Layer 3 of a small transformer language model trained on English Wikipedia (10 layers, counted from 0, width 64).
In attention head 0, each number of a token's query is one row of weights dot the token's vector x. The head spreads its attention over the tokens so far by the softmax of query dot key.

Query weights of the head. A number n stands for n times 0.0014.
q0: 150 -15 285 -77 208 -45 -79 126 60 -244 48 -19 -52 72 473 86 -157 10 -108 -107 51 -67 67 212 206 -301 62 220 -261 -198 -8 -95 -1 -61 68 -88 1 91 60 -205 -78 -110 -1 122 -361 -224 81 -31 23 194 185 -79 131 359 132 -306 -149 -51 -271 -21 -33 -20 -74 -79
q1: -104 149 -141 -44 -227 -28 -102 211 37 60 -40 -53 53 -108 -210 38 216 91 285 -147 -101 -104 -113 105 52 -6 -67 -97 -13 357 9 57 74 -64 223 -118 52 11 -269 -83 -226 -112 224 -38 -333 -348 -58 165 -170 -44 128 254 112 -91 259 -121 -10 149 -105 -64 -316 -21 -215 -61
q2: 31 104 -187 95 -135 134 25 64 3 -51 230 -82 -122 19 -243 -85 7 16 35 -81 -96 85 210 -67 -146 -121 -142 -199 211 -24 -191 129 17 267 73 104 -79 13 5 -104 -11 248 234 -99 -214 159 -50 -41 15 -38 33 -12 -381 -164 -60 263 -69 -231 175 -177 101 -164 93 63
q3: -89 -74 -49 9 -110 0 201 -169 -57 57 -1 -4 1 151 -230 -40 -54 131 -116 140 -276 -89 189 -96 86 271 24 -89 42 -91 192 39 220 -12 -120 -115 41 93 181 157 50 -46 -255 -50 66 159 -136 -107 -138 -175 -8 199 6 -293 -270 125 165 294 46 239 253 -379 129 -160
q4: 170 -186 288 7 133 26 198 260 -105 27 114 118 244 56 184 165 -31 16 69 -82 41 -88 15 -30 -35 -301 -166 287 -223 115 40 -342 -114 -167 -34 -142 -40 128 -150 2 -218 -193 -35 -68 -26 -250 2 -59 -37 97 271 3 73 277 -163 -82 83 -3 -178 -40 -91 52 -236 94
q5: 152 289 -179 -122 -295 -234 -178 -10 -380 -153 79 58 -232 -30 -173 96 -8 178 6 -309 -190 -57 -127 8 76 152 86 -8 -326 191 193 -12 108 -307 146 59 -180 -224 -33 -120 318 -162 70 68 -13 435 -5 -131 -96 102 228 34 207 375 160 -130 -4 -61 -123 172 47 34 121 29
q6: -56 -154 75 19 250 134 220 22 135 187 7 28 32 6 45 343 170 -90 -146 88 271 -287 -182 -33 -72 50 30 -50 -12 120 -54 -20 -163 7 -191 -53 -37 200 -277 63 -96 153 247 20 65 80 -104 164 88 6 -8 -148 1 143 -3 -11 18 33 -174 -11 -184 76 -62 -222
q7: -105 -100 -8 131 54 70 -104 58 115 51 -16 -27 -112 74 -4 231 -215 -53 2 143 -8 30 -50 -4 -27 -69 73 81 271 5 -141 157 -11 -137 6 -90 -77 -26 -35 6 -108 -172 158 -37 -274 143 -27 -82 105 -24 -72 -48 104 -31 150 24 -14 -14 8 -101 86 193 37 -159
q8: 241 28 -16 -29 -312 -98 8 -53 -166 -78 -102 235 -23 -198 -157 -137 -219 76 -265 -3 -331 -100 -293 -318 -26 15 -56 243 203 3 62 125 19 309 -94 269 -37 -119 41 -5 117 26 142 -152 -148 239 232 -293 49 15 77 126 58 97 -68 -4 -107 37 -32 -88 195 141 -99 44
q9: -97 16 50 14 63 -109 -10 56 38 -92 -202 87 98 73 -156 26 33 18 -95 -45 -68 -31 -145 120 131 -226 -66 -15 -80 -45 15 -122 -145 216 13 -219 -88 159 -320 139 -57 7 -24 -140 -87 -29 -49 5 -181 -22 -150 168 68 -122 50 183 251 8 5 -106 57 225 24 -258
q10: 24 -324 19 -114 66 319 -131 350 247 214 76 -317 -90 387 -41 97 -68 -92 163 197 31 -30 90 40 137 -62 -238 -212 41 252 69 -21 -37 -88 -136 -30 91 -43 104 -132 -115 -173 -6 -118 -221 -27 75 25 34 44 -95 69 192 56 -88 -63 359 25 38 193 -19 -229 -12 230
q11: 36 -180 164 -38 14 -46 2 98 -41 9 -26 77 78 126 -53 17 -74 202 -76 106 -308 -138 12 108 166 -92 -72 48 82 -151 185 -130 53 -120 -129 -273 -5 -27 149 -68 124 -43 61 -144 -328 -56 -41 -84 -259 -57 46 -205 73 -26 78 -232 105 -50 2 74 48 -62 -167 68
q12: -93 -305 97 210 367 -42 88 154 139 78 36 -134 -41 160 -100 265 -109 -23 -89 -275 257 -114 -231 319 61 -59 102 10 -80 240 -4 -178 -201 -120 -21 -324 -135 -178 -223 -79 -87 131 90 -194 64 118 -74 238 -6 -189 45 -19 216 145 172 9 112 69 41 -187 -17 186 -103 -163
q13: 130 211 412 42 6 -256 -37 -44 -217 -261 -49 142 235 -248 -170 230 38 212 -131 -142 -10 38 -280 -104 -31 -25 -83 128 116 40 -43 -53 28 -25 156 -63 13 -87 55 -30 83 106 21 -40 10 -106 46 -46 -41 5 15 12 20 240 -81 -23 58 75 116 -24 80 4 118 13
q14: -168 -229 71 -70 -21 236 71 131 106 -11 90 -114 37 207 140 129 54 39 -92 137 -86 -3 -36 -91 223 -94 62 77 219 233 158 -161 -78 -30 -45 -13 76 118 -245 -93 -221 -112 12 77 -48 152 -170 -108 -44 -55 28 43 179 45 -210 10 -43 187 171 13 198 -289 -90 -84
q15: -52 265 62 14 -395 -118 -66 -243 -133 5 20 166 214 -337 -111 57 39 6 -214 -108 -292 -93 34 -265 -237 -181 111 175 -51 -22 -130 239 116 19 3 184 64 -102 106 31 197 59 -113 -61 -203 -118 -54 -175 -37 198 127 151 -274 206 -16 -51 -123 -86 -154 126 -11 -8 39 56
q16: 127 -214 -64 -138 58 -96 -55 66 -4 26 -1 112 -54 -53 156 38 -18 -68 -124 129 -115 388 208 83 -185 28 77 -84 46 107 80 131 241 238 -323 -70 43 -194 340 -216 35 0 291 59 290 -85 -56 125 -167 -43 -109 72 44 -169 -56 8 -141 -75 38 59 72 -82 -147 112
q17: 204 202 272 -82 -165 -87 141 80 -349 42 -114 -149 -181 -140 -173 -100 -239 -153 -109 -68 -45 134 -60 9 88 -94 13 15 -204 278 -86 367 53 210 245 -26 192 -218 -162 159 -258 -107 207 -73 134 183 172 17 -20 -41 21 -81 -327 56 -50 241 -78 96 139 14 75 241 187 -79
q18: 16 -78 -105 4 -109 -12 -85 290 -58 212 -265 -103 42 -344 -214 262 -179 -2 43 45 45 -139 81 43 -33 -3 -86 -16 16 30 33 -11 154 98 -118 221 -219 105 138 -40 182 143 77 -75 121 19 14 -108 -148 59 -5 -219 80 35 99 -65 85 -218 -165 83 -117 -78 -114 230
q19: 16 -206 40 64 91 19 163 182 247 138 -25 152 -167 165 244 249 -126 -9 238 -136 189 -341 5 -120 102 217 -12 228 -9 20 -40 -100 27 -72 -54 3 259 -294 100 85 -30 -30 -147 -49 -124 257 -45 -117 -8 144 49 137 63 278 -107 290 -16 87 147 -191 335 -129 -110 45
q20: 73 -230 294 33 43 -4 -154 53 -177 -149 -107 -169 85 64 85 70 107 -112 92 155 -82 -96 145 0 -34 3 -91 -85 25 78 -113 -20 199 -142 -54 -102 49 202 318 -98 -87 141 -24 -125 -108 -171 -144 -253 -237 -35 125 -122 16 146 20 -88 85 289 -55 137 191 -146 -190 215
q21: -20 -98 171 19 -184 70 -19 -123 -149 -225 -10 125 -31 389 -22 -194 -192 13 -23 76 -76 21 -47 -8 -50 96 -28 -128 -24 -220 312 -404 -44 -12 10 -5 -8 -13 -160 -191 -113 17 153 -44 143 227 82 -29 -151 18 106 305 -108 168 -186 -353 -192 -358 170 194 -128 17 -182 -115
q22: 55 238 1 -172 -209 -231 -106 7 215 -1 138 -64 -170 -88 -13 103 7 15 -12 -7 284 175 -38 -15 -235 18 -77 -63 -63 -63 -40 -160 -47 -1 -35 -260 -214 23 -132 275 15 72 183 175 2 -62 118 152 109 262 114 177 -36 12 114 -116 295 153 -114 60 -71 -125 47 31
q23: -20 129 -25 85 16 -179 56 -144 233 -96 173 -115 105 -11 151 112 118 69 -126 -16 -89 99 -29 11 -207 -55 110 192 -12 158 -33 -67 -67 117 33 -7 50 115 -183 27 231 128 286 -95 -66 -31 -53 -188 88 -159 209 90 37 -198 128 11 -95 44 129 97 38 -3 -80 -179
q24: -87 36 60 -51 21 327 -4 86 51 -101 237 108 186 -50 133 -20 -77 31 -70 49 22 -65 34 81 159 -277 84 -277 -41 168 159 21 72 -100 -10 133 -129 -29 -11 7 -358 39 -163 4 28 108 -61 -109 -34 -21 -71 138 -74 -158 -125 -162 20 -163 67 -244 -12 58 91 95
q25: -183 -110 -135 -237 -95 73 119 242 91 247 161 140 122 50 -32 -116 113 -193 31 -204 -137 -82 -8 254 -67 -2 -28 13 -51 151 57 -123 -52 35 166 374 -303 -13 175 94 -43 238 44 207 29 -84 -178 -202 45 104 261 -43 -52 202 -177 54 -144 164 -114 125 -117 -201 -79 4
q26: -120 -97 107 -56 -45 -128 3 -65 126 185 40 -32 309 28 71 -69 -113 -410 2 -14 -113 38 4 -220 191 -185 -113 57 278 -93 24 17 -144 95 35 -15 415 150 50 -102 -125 -91 -66 -89 -81 22 14 -52 -89 -72 190 171 208 -84 -245 -166 -35 50 77 81 -37 57 54 261
q27: -17 -215 -35 -161 -5 -194 -27 -66 136 -44 -86 -147 12 28 -55 -45 -96 2 -54 110 -42 44 -91 85 -75 32 -50 36 -126 78 -189 88 -14 149 141 -431 87 -12 -251 144 136 -69 -115 272 -204 -90 -5 76 -281 -127 -35 89 -70 -53 -9 59 -59 66 43 4 -43 116 198 21
q28: -117 -316 -131 147 -49 105 287 100 -166 -141 24 395 -117 256 247 250 191 -72 -123 -186 -148 -68 -24 105 25 24 -110 48 225 -19 332 86 34 16 6 -227 -44 219 -209 -238 -148 183 -44 165 -317 191 -158 -96 41 76 -4 -4 -6 218 -413 113 62 148 139 -101 138 54 28 -296
q29: -32 5 -114 -75 325 -180 -59 148 -16 153 47 -121 77 292 202 -54 48 -190 -11 -107 123 37 -83 55 181 -45 -106 -17 72 238 21 -76 -290 -129 53 -1 178 37 -54 42 -146 -322 328 114 208 -23 118 178 39 149 -73 163 -88 196 2 225 45 -120 -81 101 -135 -155 -147 156
q30: -102 54 88 -19 -99 57 0 -124 -77 -75 52 202 30 -204 -9 207 173 37 -112 110 -86 15 -119 186 98 -94 90 -46 -127 99 -16 -62 88 -126 151 2 16 21 202 211 111 113 398 29 -125 -34 133 -60 86 49 275 105 -179 90 70 -202 -222 -33 -76 -80 -38 34 -117 -92
q31: 113 -290 186 155 10 -19 -169 73 -197 -168 129 -182 71 -61 92 121 -22 137 -125 243 -2 -64 151 -69 55 219 8 167 -136 51 -1 -5 -2 -33 316 132 55 -112 -145 -16 -58 -129 93 179 34 -222 53 -128 -60 -43 -323 93 -71 269 22 -53 -29 -32 -132 -33 -215 -216 165 171

Each question shows a short text with each token's key, already scaled and adjusted for position as the last token sees it. A number n stands for n times 0.0028.

Then comes the last token's vector x. A number n stands for n times 0.0055.

0 "aily": 22 -9 6 12 16 -51 -30 59 40 -8 -9 92 174 106 -41 388 218 73 12 108 -46 21 -30 -42 119 9 22 58 95 -58 -30 24
1 " life": -3 -8 46 49 17 -39 -38 30 32 28 42 88 168 93 -113 397 253 -64 17 -24 -36 -16 -4 -64 48 6 45 72 57 -82 -9 -30
2 " and": 89 -42 68 -20 49 32 -40 126 55 -60 -86 168 6 134 68 284 226 -118 110 109 -49 -13 21 4 16 -91 -27 77 76 -81 -29 -56
3 " her": 23 26 129 55 -13 125 -150 101 116 -23 -7 170 121 98 68 360 190 -171 6 -71 -59 42 25 -103 72 -90 -18 0 82 18 24 -28
4 " invol": 38 13 42 -4 40 10 -50 63 107 29 20 121 -1 76 -25 358 92 -116 57 -49 -108 8 -96 -118 53 155 5 -55 -14 7 40 24
5 "v": -72 -3 25 26 61 22 -74 31 51 45 -19 158 33 94 59 253 177 -140 38 80 -78 104 -65 -29 5 -6 -19 25 141 87 25 -163
x: -100 169 5 -143 -240 -34 217 -185 320 -4 -204 97 127 -138 179 -6 -137 -64 95 -92 71 -115 91 -14 -156 -47 69 275 -195 -43 -103 -6 104 -22 -135 -101 60 -110 1 -55 112 -16 93 -97 86 -55 -108 -74 168 83 -82 39 -133 6 11 -53 -40 -44 33 20 80 -12 22 -91
Which token does the last token look at most, and with what share of its attention? 2 " and", with about 50%

0 " respect": -6 -22 -21 -24 24 -11 -25 12 4 26 6 81 79 131 -149 423 223 -60 66 -32 -150 -15 -81 -16 65 20 -36 109 8 -20 8 -40
1 "ively": -5 -2 -5 12 -8 -37 -32 50 17 -7 -27 49 114 101 -114 363 268 -32 13 51 -96 -32 0 -7 86 -66 -82 96 52 -18 -15 -34
2 " def": -13 21 56 -38 -28 79 -82 53 -1 -15 -12 10 2 11 47 284 130 -69 50 -57 -115 55 -77 -87 47 102 3 -28 73 -43 35 3
3 "ine": -15 36 45 30 39 31 -75 24 65 -29 12 83 164 116 88 303 206 -110 37 185 -78 148 -116 17 144 -31 14 33 148 53 -3 -33
4 " the": -53 112 72 140 -21 137 -234 -51 77 0 30 190 46 180 67 281 206 -122 10 49 -13 82 -1 -13 49 5 55 120 56 55 -26 -26
5 " up": -43 -16 5 2 11 46 -33 69 116 -47 -23 103 142 116 120 365 128 -73 57 -47 -190 40 -9 -57 40 93 -44 -23 67 18 -1 -90
x: 129 102 -27 2 -261 -185 108 -104 -90 -25 -100 223 24 -290 17 139 -106 -34 -117 -123 -137 0 171 -66 -11 7 -184 58 144 -14 11 294 44 220 14 -160 85 -115 -55 -24 114 165 97 -211 -59 113 -174 96 108 202 -23 86 -57 -41 28 -99 -59 47 -5 -8 6 10 -91 129
Which two tokens does the last token look at most, in order? 0 " respect", 1 "ively"

0 " $": 4 -1 26 -3 39 32 -61 34 31 12 -14 60 69 118 -187 372 210 36 3 54 -67 -15 -54 -72 50 -11 -10 114 1 -42 -15 -19
1 "N": -13 7 9 -43 23 1 -72 42 36 -58 -9 99 84 107 45 446 278 -101 -21 113 -4 108 -123 23 81 -22 -40 41 137 22 -55 -75
2 "'": 13 17 71 -10 24 29 -127 53 143 20 15 91 72 141 82 366 121 -147 44 41 -112 56 -94 46 127 59 -34 76 130 -12 -42 -97
3 "_": 10 27 48 20 15 140 -85 40 139 -8 3 140 -61 152 -15 317 103 -22 -10 88 5 116 -120 -65 24 29 22 3 166 37 -17 -53
4 "\\": -19 -24 30 -21 -21 110 -66 26 66 -25 36 117 -30 176 -8 394 108 -10 22 43 -48 34 -148 -18 45 26 -9 -16 165 36 -22 -75
5 "te": -23 -5 29 2 38 49 -82 -24 40 48 -21 105 94 111 -4 237 161 -101 67 55 -22 211 -146 38 137 -2 -55 -26 123 110 52 -11
x: -72 49 -49 144 89 -53 45 -193 132 2 48 -40 -95 -104 -79 2 121 -153 102 -93 -69 -15 131 6 -208 -158 -80 268 50 80 -116 85 198 -212 -53 -97 -36 -88 52 112 72 -24 129 -77 -28 65 103 -72 -93 26 51 -72 -43 -2 144 -103 23 -2 289 65 295 -16 254 108
Which two tokens does the last token look at most, in order? 0 " $", 4 "\\"

0 " d": 30 22 2 24 4 -19 -25 35 7 20 -23 71 90 69 -197 389 204 -37 72 24 -69 -4 -21 -43 14 -7 -19 83 35 -40 11 -42
1 "im": 34 -25 27 -14 66 -9 -84 44 45 -71 13 145 51 160 114 281 153 -154 9 47 -71 195 -81 14 108 -21 1 26 204 118 68 -100
2 "ension": -15 61 27 9 -38 15 9 44 9 -87 35 90 137 136 102 361 235 2 67 83 -148 51 -23 -60 152 70 -14 16 103 -3 -10 -18
3 " is": 32 6 12 -17 41 26 -91 54 101 24 -70 74 10 166 -34 329 266 -129 -13 45 -11 -11 -68 -65 58 25 -27 73 67 -70 79 -46
4 " the": -51 108 72 138 -13 147 -220 -45 92 -3 33 191 71 176 71 302 199 -98 4 54 -16 83 -13 -15 52 11 50 108 74 45 -37 -21
5 " exp": 13 -2 20 6 1 33 -72 39 45 -48 -46 62 43 19 50 327 203 -71 78 -31 -75 88 -52 -26 5 151 -61 -51 25 -26 55 55
x: -183 117 -89 -26 -244 -136 -58 -38 48 -30 46 36 133 11 151 175 166 -65 -182 -112 -186 30 -213 -132 -119 -15 103 211 -147 -106 -189 202 272 58 -9 -126 -37 -256 99 -38 42 11 -40 -40 8 9 -85 82 126 96 114 -126 20 -65 89 -38 -21 53 -63 23 173 -63 24 181
Which two tokens does the last token look at most, in order? 3 " is", 0 " d"

0 " which": -43 -34 2 -15 39 22 -27 57 48 -5 -39 100 37 71 -48 290 271 -10 -3 77 -55 -25 32 -8 29 -30 -14 74 39 -62 1 -42
1 " respect": 19 -17 -33 -112 19 40 27 46 25 -10 28 171 38 137 4 463 199 -127 98 -102 -199 31 -84 -64 79 34 -12 4 57 15 112 -43
2 "ively": -40 0 -1 14 -38 -43 -15 84 49 -43 -49 106 112 115 -4 345 281 -65 19 73 -80 15 11 -39 72 -95 -40 15 153 35 7 -16
3 " def": -29 2 64 -13 -50 65 -69 44 -10 -12 -19 21 -3 -5 36 271 126 -61 45 -63 -114 52 -53 -92 37 100 6 -36 70 -37 45 -18
4 "ine": -45 7 25 34 32 30 -46 29 65 -31 -6 102 152 108 75 311 213 -93 26 187 -88 156 -82 14 140 -44 18 24 152 58 22 -61
5 " the": -121 10 4 157 -56 128 -217 -70 85 -4 19 197 46 172 71 290 204 -121 1 68 -21 100 3 -16 62 12 61 107 76 68 -8 -47
x: 81 32 109 18 -149 -413 -24 -175 -32 -85 -32 182 -45 -79 75 37 -16 83 7 -106 7 211 -136 -33 -24 -127 -182 178 -94 -79 -351 70 -35 3 -22 -72 45 15 13 100 164 -2 -81 -117 -8 58 -40 -154 -188 -5 43 -55 -230 123 133 -61 122 52 203 -16 -41 -26 -17 -25
To which token does the last token give the most attention? 0 " which"

0 "raph": 22 40 -27 -33 33 17 -44 -39 17 -16 37 -11 119 43 -26 352 189 -30 14 49 21 31 -130 -36 86 81 -10 29 127 -79 -98 69
1 "ics": 22 14 -8 -4 29 2 -35 14 19 -5 -1 46 116 103 -72 359 244 11 6 64 -118 -47 -28 -28 106 30 -35 72 87 -38 -52 -11
2 " ": 17 -2 -25 -5 35 -7 -93 55 99 -69 -75 92 14 183 -26 272 204 -14 39 53 14 32 -78 -51 44 -48 -76 67 137 48 -66 15
3 "1": 19 22 100 -1 -4 -14 -166 -28 153 -95 -77 23 91 89 8 239 243 -39 -26 -11 -85 5 -199 -82 122 51 -36 -32 49 167 -24 33
4 "0": -13 0 87 62 43 -43 -135 -34 124 -77 -81 20 159 64 1 210 193 -53 113 48 -57 -91 -216 -141 -49 55 -55 83 148 166 -216 96
5 "2": -5 41 84 94 28 0 -93 -117 63 -71 -15 -21 145 59 -10 265 199 -120 66 119 0 154 -303 -161 97 113 34 99 216 70 37 28
x: -80 84 104 134 3 -132 23 -80 65 -153 8 -78 -54 -98 86 37 -35 -262 -81 99 -141 -14 -12 44 -343 -24 -15 109 -86 247 8 115 267 59 124 -180 104 -83 -74 103 33 -23 0 5 -12 -11 25 -280 -185 26 -18 -64 -196 34 10 -33 -22 147 101 -85 -136 -59 66 -37
Which two tokens does the last token look at most, in order? 2 " ", 1 "ics"

0 " n": 17 7 31 -4 -9 0 -84 34 -2 24 -24 71 39 107 -177 342 209 -15 55 34 -62 -18 1 -26 15 3 6 113 36 -5 -15 -26
1 "ob": -4 -25 59 -98 13 47 -71 86 68 -114 -42 101 -7 79 99 268 195 -153 123 97 -98 194 -32 -100 144 -104 -123 15 185 28 42 -61
2 "le": 0 7 21 -38 53 -26 -98 46 73 8 -31 119 121 128 102 304 145 -163 161 111 -52 189 -72 32 146 18 -77 -2 159 58 -63 -72
3 "w": 25 23 90 -20 40 16 -127 27 67 -12 33 88 31 93 116 341 162 -216 169 79 -68 190 -89 -39 51 -47 -11 16 160 63 -20 -63
4 "omen": -16 -22 54 22 -31 77 -62 -2 76 -61 49 45 71 59 76 298 196 -157 49 14 -75 129 -91 -64 53 -111 5 -23 124 -10 -96 -2
5 " during": -19 3 -2 -9 45 27 -79 36 17 -23 -71 137 117 171 -23 367 184 -91 15 19 -142 49 39 1 55 37 -31 59 47 -62 -51 -30
x: 139 244 88 31 -74 -375 36 -77 -65 -111 -160 64 51 -287 6 68 186 127 -112 -106 -28 68 -78 -6 -54 -14 -127 102 -41 25 -185 107 209 206 -36 -98 151 -18 -40 127 -50 -128 -30 -66 22 -175 53 4 -81 52 99 -79 -101 -31 151 -40 -55 -58 9 -82 238 48 2 206
Which two tokens does the last token look at most, in order? 0 " n", 5 " during"

0 "ps": -1 -4 -12 24 -2 -32 -5 22 -17 39 -17 31 100 87 -120 335 246 -3 65 42 -56 -30 14 -29 68 21 -59 53 84 -72 -48 -68
1 "il": -6 -46 -22 -25 50 -13 -97 19 14 0 7 85 118 98 -113 360 236 -162 79 62 -90 48 -97 33 62 -34 -78 83 118 9 -26 -40
2 "on": -1 8 -18 -26 13 -22 -27 3 2 -4 -27 45 117 113 -146 390 263 -71 57 46 -96 6 -45 15 118 -36 -66 117 21 -20 -48 -73
3 "^{": -7 -53 31 18 -40 32 -1 -4 88 -21 -28 5 24 117 -100 354 168 -124 -35 3 0 164 -166 -67 54 44 11 -20 97 14 27 48
4 "-": -47 20 -2 -48 58 36 -5 39 139 -95 -21 97 114 121 29 365 198 -36 86 164 -105 83 -109 -12 57 -40 -100 83 57 74 -51 -67
5 "d": 3 -28 9 -79 26 -6 28 -8 29 -19 -19 -29 151 65 32 292 153 -66 39 -32 -90 53 -108 68 28 23 3 -1 211 49 1 -72
x: -39 136 -15 26 -113 2 243 6 255 -15 -183 109 -87 -230 115 -30 -96 -75 -21 28 -142 -3 244 -104 -171 -45 120 -38 -66 -17 -231 20 53 66 -102 -153 -116 -129 101 -33 62 -40 63 -233 -5 169 -71 57 46 58 9 73 163 114 119 -40 -147 7 62 -117 -130 -54 203 106
Which token does the last token look at most, and with what share of its attention? 2 "on", with about 40%

0 " det": -7 28 23 -23 10 8 -63 10 -49 30 3 49 17 54 -137 364 252 -45 71 -16 -94 16 -27 -80 27 57 0 122 47 -55 7 8
1 "ail": 6 -16 36 -61 -24 9 -8 -1 35 -57 34 57 97 61 65 314 216 -89 135 97 -72 111 -36 -49 159 31 -17 -19 152 37 -10 0
2 "ed": 12 15 17 3 52 -21 -83 67 68 -6 -12 118 192 109 20 425 230 -141 62 84 -167 44 -99 76 85 11 -46 42 205 42 19 -31
3 " ins": -14 6 55 50 -3 63 -93 73 39 -51 -35 67 11 84 -17 363 168 -62 79 -45 -131 139 -27 -111 34 43 -48 59 5 -43 -13 31
4 "ight": 32 10 -16 -30 39 -46 -16 37 27 -57 23 63 142 100 160 338 263 -55 105 23 -60 144 -42 34 85 28 -116 3 90 33 10 58
5 " into": -73 19 5 32 -25 71 -100 10 66 23 22 112 127 214 -13 349 187 -114 20 13 -115 56 6 2 52 64 -8 35 46 14 36 -67
x: 85 292 172 12 -9 -272 17 -15 29 -96 -64 159 107 -356 65 115 57 76 -83 -130 -22 178 36 -102 13 -36 -246 133 7 75 -193 119 142 81 -26 -142 140 57 -55 34 48 65 -116 -175 -103 -62 -37 -41 -96 -42 60 -27 -177 -83 100 -45 9 44 68 -225 119 111 96 93
Which two tokens does the last token look at most, in order? 0 " det", 5 " into"

0 ",": -34 -4 7 3 16 7 -30 50 17 -21 -31 84 83 116 -164 355 257 -21 25 98 -27 3 1 -12 49 -51 -23 105 71 -65 -9 -37
1 " Germany": 49 -5 -33 -20 -4 18 30 -8 60 -59 -31 18 64 74 0 260 209 7 -69 84 -58 28 59 -25 112 -7 -35 -22 87 -32 -91 -68
2 ".\n\n": 12 -3 9 4 38 -3 12 44 10 -21 -33 148 101 161 -119 450 168 -52 52 48 -109 99 6 -1 -23 -61 10 90 83 -88 37 -46
3 "===": -94 14 86 22 -49 51 -112 53 112 -64 -63 179 79 168 55 375 96 -43 98 107 -68 84 -50 -102 66 -69 31 74 67 -87 -79 -29
4 "F": 9 -27 74 18 21 18 -167 53 86 -79 -64 117 -20 81 182 351 195 -104 85 123 -43 117 -62 -64 58 -52 -80 37 99 36 -88 -36
5 "in": -54 -46 30 1 50 54 -41 46 62 -25 5 132 160 139 85 311 184 -136 48 99 -114 185 -94 13 35 -67 -13 8 138 118 25 -87
x: -51 247 -77 -127 -200 12 -77 -63 349 47 -84 150 -5 -42 -7 -56 79 51 -160 -84 -22 -110 152 131 -164 -37 33 180 16 -3 -183 29 169 -111 -262 -151 -97 -1 35 47 -84 -126 152 -210 83 58 -61 -174 -103 23 56 28 -145 1 185 -80 -78 -25 26 5 153 20 -3 2
To which token does the last token give the most attention? 2 ".\n\n"

0 " f": 15 17 23 -9 -5 -23 -58 39 -4 10 -39 58 50 91 -161 352 199 -29 37 23 -86 -9 8 -45 46 -4 -29 138 -5 -41 -4 -34
1 "a": 20 25 35 -50 42 21 -110 53 79 -1 -5 58 71 165 63 289 221 -166 6 173 -107 113 -68 -14 95 -43 -32 17 143 88 -33 -132
2 "ctions": 1 36 3 17 -8 14 16 11 16 -8 1 78 114 99 26 306 242 8 3 65 -127 -36 20 -43 131 96 -33 -2 79 -23 -43 -113
3 ".": 12 36 51 -18 25 22 10 85 127 -29 -86 127 106 148 -17 425 161 -87 16 118 -108 65 -59 39 63 -67 4 143 88 -19 -5 -90
4 " The": -40 85 83 115 -19 123 -236 -44 119 -47 -3 174 33 172 70 309 201 -108 32 65 -6 48 -6 -17 79 -4 16 116 98 -12 -53 49
5 " w": -33 -17 40 27 17 24 -94 70 75 9 -49 102 64 55 46 351 112 -117 154 -9 -46 122 -32 -158 -29 24 -16 5 71 -36 37 -43
x: -7 112 118 202 -263 -116 -6 -119 150 75 -111 125 49 -219 123 44 -152 -66 61 -303 -253 53 -82 -187 -41 -21 198 110 21 233 -231 7 -132 15 87 -82 3 -82 64 20 -26 51 13 119 44 -40 -149 -115 -30 210 -6 -11 -74 -53 124 -19 28 41 -210 1 187 -9 -98 157
Which token does the last token look at most, and with what share of its attention? 3 ".", with about 60%

0 " her": -33 -19 52 -69 33 46 -94 79 35 19 -3 122 84 108 -81 348 233 -96 12 -26 -64 -5 21 -50 62 -74 -8 94 22 -5 10 -40
1 "b": 2 -23 -22 -41 64 9 -74 18 14 34 -38 12 56 56 18 272 157 -85 74 99 -88 175 -48 -78 62 -36 -94 29 192 23 -40 -119
2 "al": -25 7 40 -39 37 14 -94 21 17 21 14 113 76 115 56 381 166 -154 79 82 -107 173 -81 39 154 38 -11 34 140 87 6 -84
3 " rem": 2 -37 14 -22 41 33 -59 97 107 -64 -107 111 60 27 59 350 130 -31 9 -6 -23 110 -48 -73 14 33 -55 -36 90 -27 49 50
4 "ed": -20 9 1 22 38 7 -75 56 81 0 -18 138 191 102 90 369 195 -145 71 87 -157 99 -78 55 98 29 -27 12 242 67 35 -19
5 "ies": 6 -26 37 -8 12 -13 4 49 63 -18 -7 92 153 138 18 362 184 -126 87 50 -119 21 -32 -27 132 -11 -38 9 105 -14 25 -43
x: -48 350 -7 -37 -35 -373 70 -286 184 20 36 193 46 -316 -98 -57 -104 31 -60 -37 12 -162 65 15 -192 -92 -41 90 75 111 9 31 -48 74 -59 -11 -66 -93 -52 -49 -57 6 108 -104 -39 -57 45 -133 -155 -1 -32 -17 -25 44 222 -26 -58 23 117 -124 217 73 138 7
To which token does the last token give the most attention? 0 " her"

0 " ": 6 25 -3 -18 -5 -5 -61 35 17 -32 -55 78 61 155 -157 355 259 -34 22 79 -49 -17 -79 -27 61 -21 -20 132 63 10 -28 -12
1 "0": 16 25 55 -78 -54 1 -103 37 7 -179 -84 40 155 85 32 308 302 -38 -1 7 -117 -60 -197 -39 27 34 -12 14 64 110 4 18
2 "}": -18 -1 41 -63 31 56 -150 -18 66 -20 -13 1 47 176 61 315 166 -59 -13 135 -98 153 -195 -131 56 127 13 104 164 38 -21 10
3 " \\": -17 18 86 -35 -47 162 -126 5 75 -35 13 76 -27 152 -1 358 157 -51 45 27 -110 74 -153 -46 46 54 -44 36 65 -4 9 -78
4 "f": 7 12 61 -20 22 46 -183 36 71 -41 -42 88 57 104 191 284 204 -151 47 112 -85 229 -80 -7 25 -59 -104 22 157 75 -56 -67
5 "rac": -24 -16 22 2 3 45 -81 -1 38 -38 -1 11 -2 53 0 218 137 15 91 121 -91 249 -55 -49 57 -40 -43 24 127 5 -31 62
x: -34 129 53 -56 -110 -98 -146 -210 158 -50 37 53 -8 304 118 115 66 -132 -63 -206 -221 -80 267 -123 -217 -37 183 -52 -31 41 -155 56 33 39 -32 -50 -142 -139 85 215 -52 63 146 8 19 -6 -48 -141 30 4 182 54 -93 58 132 -87 128 -116 13 -92 168 15 37 151
To which token does the last token give the most attention? 3 " \\"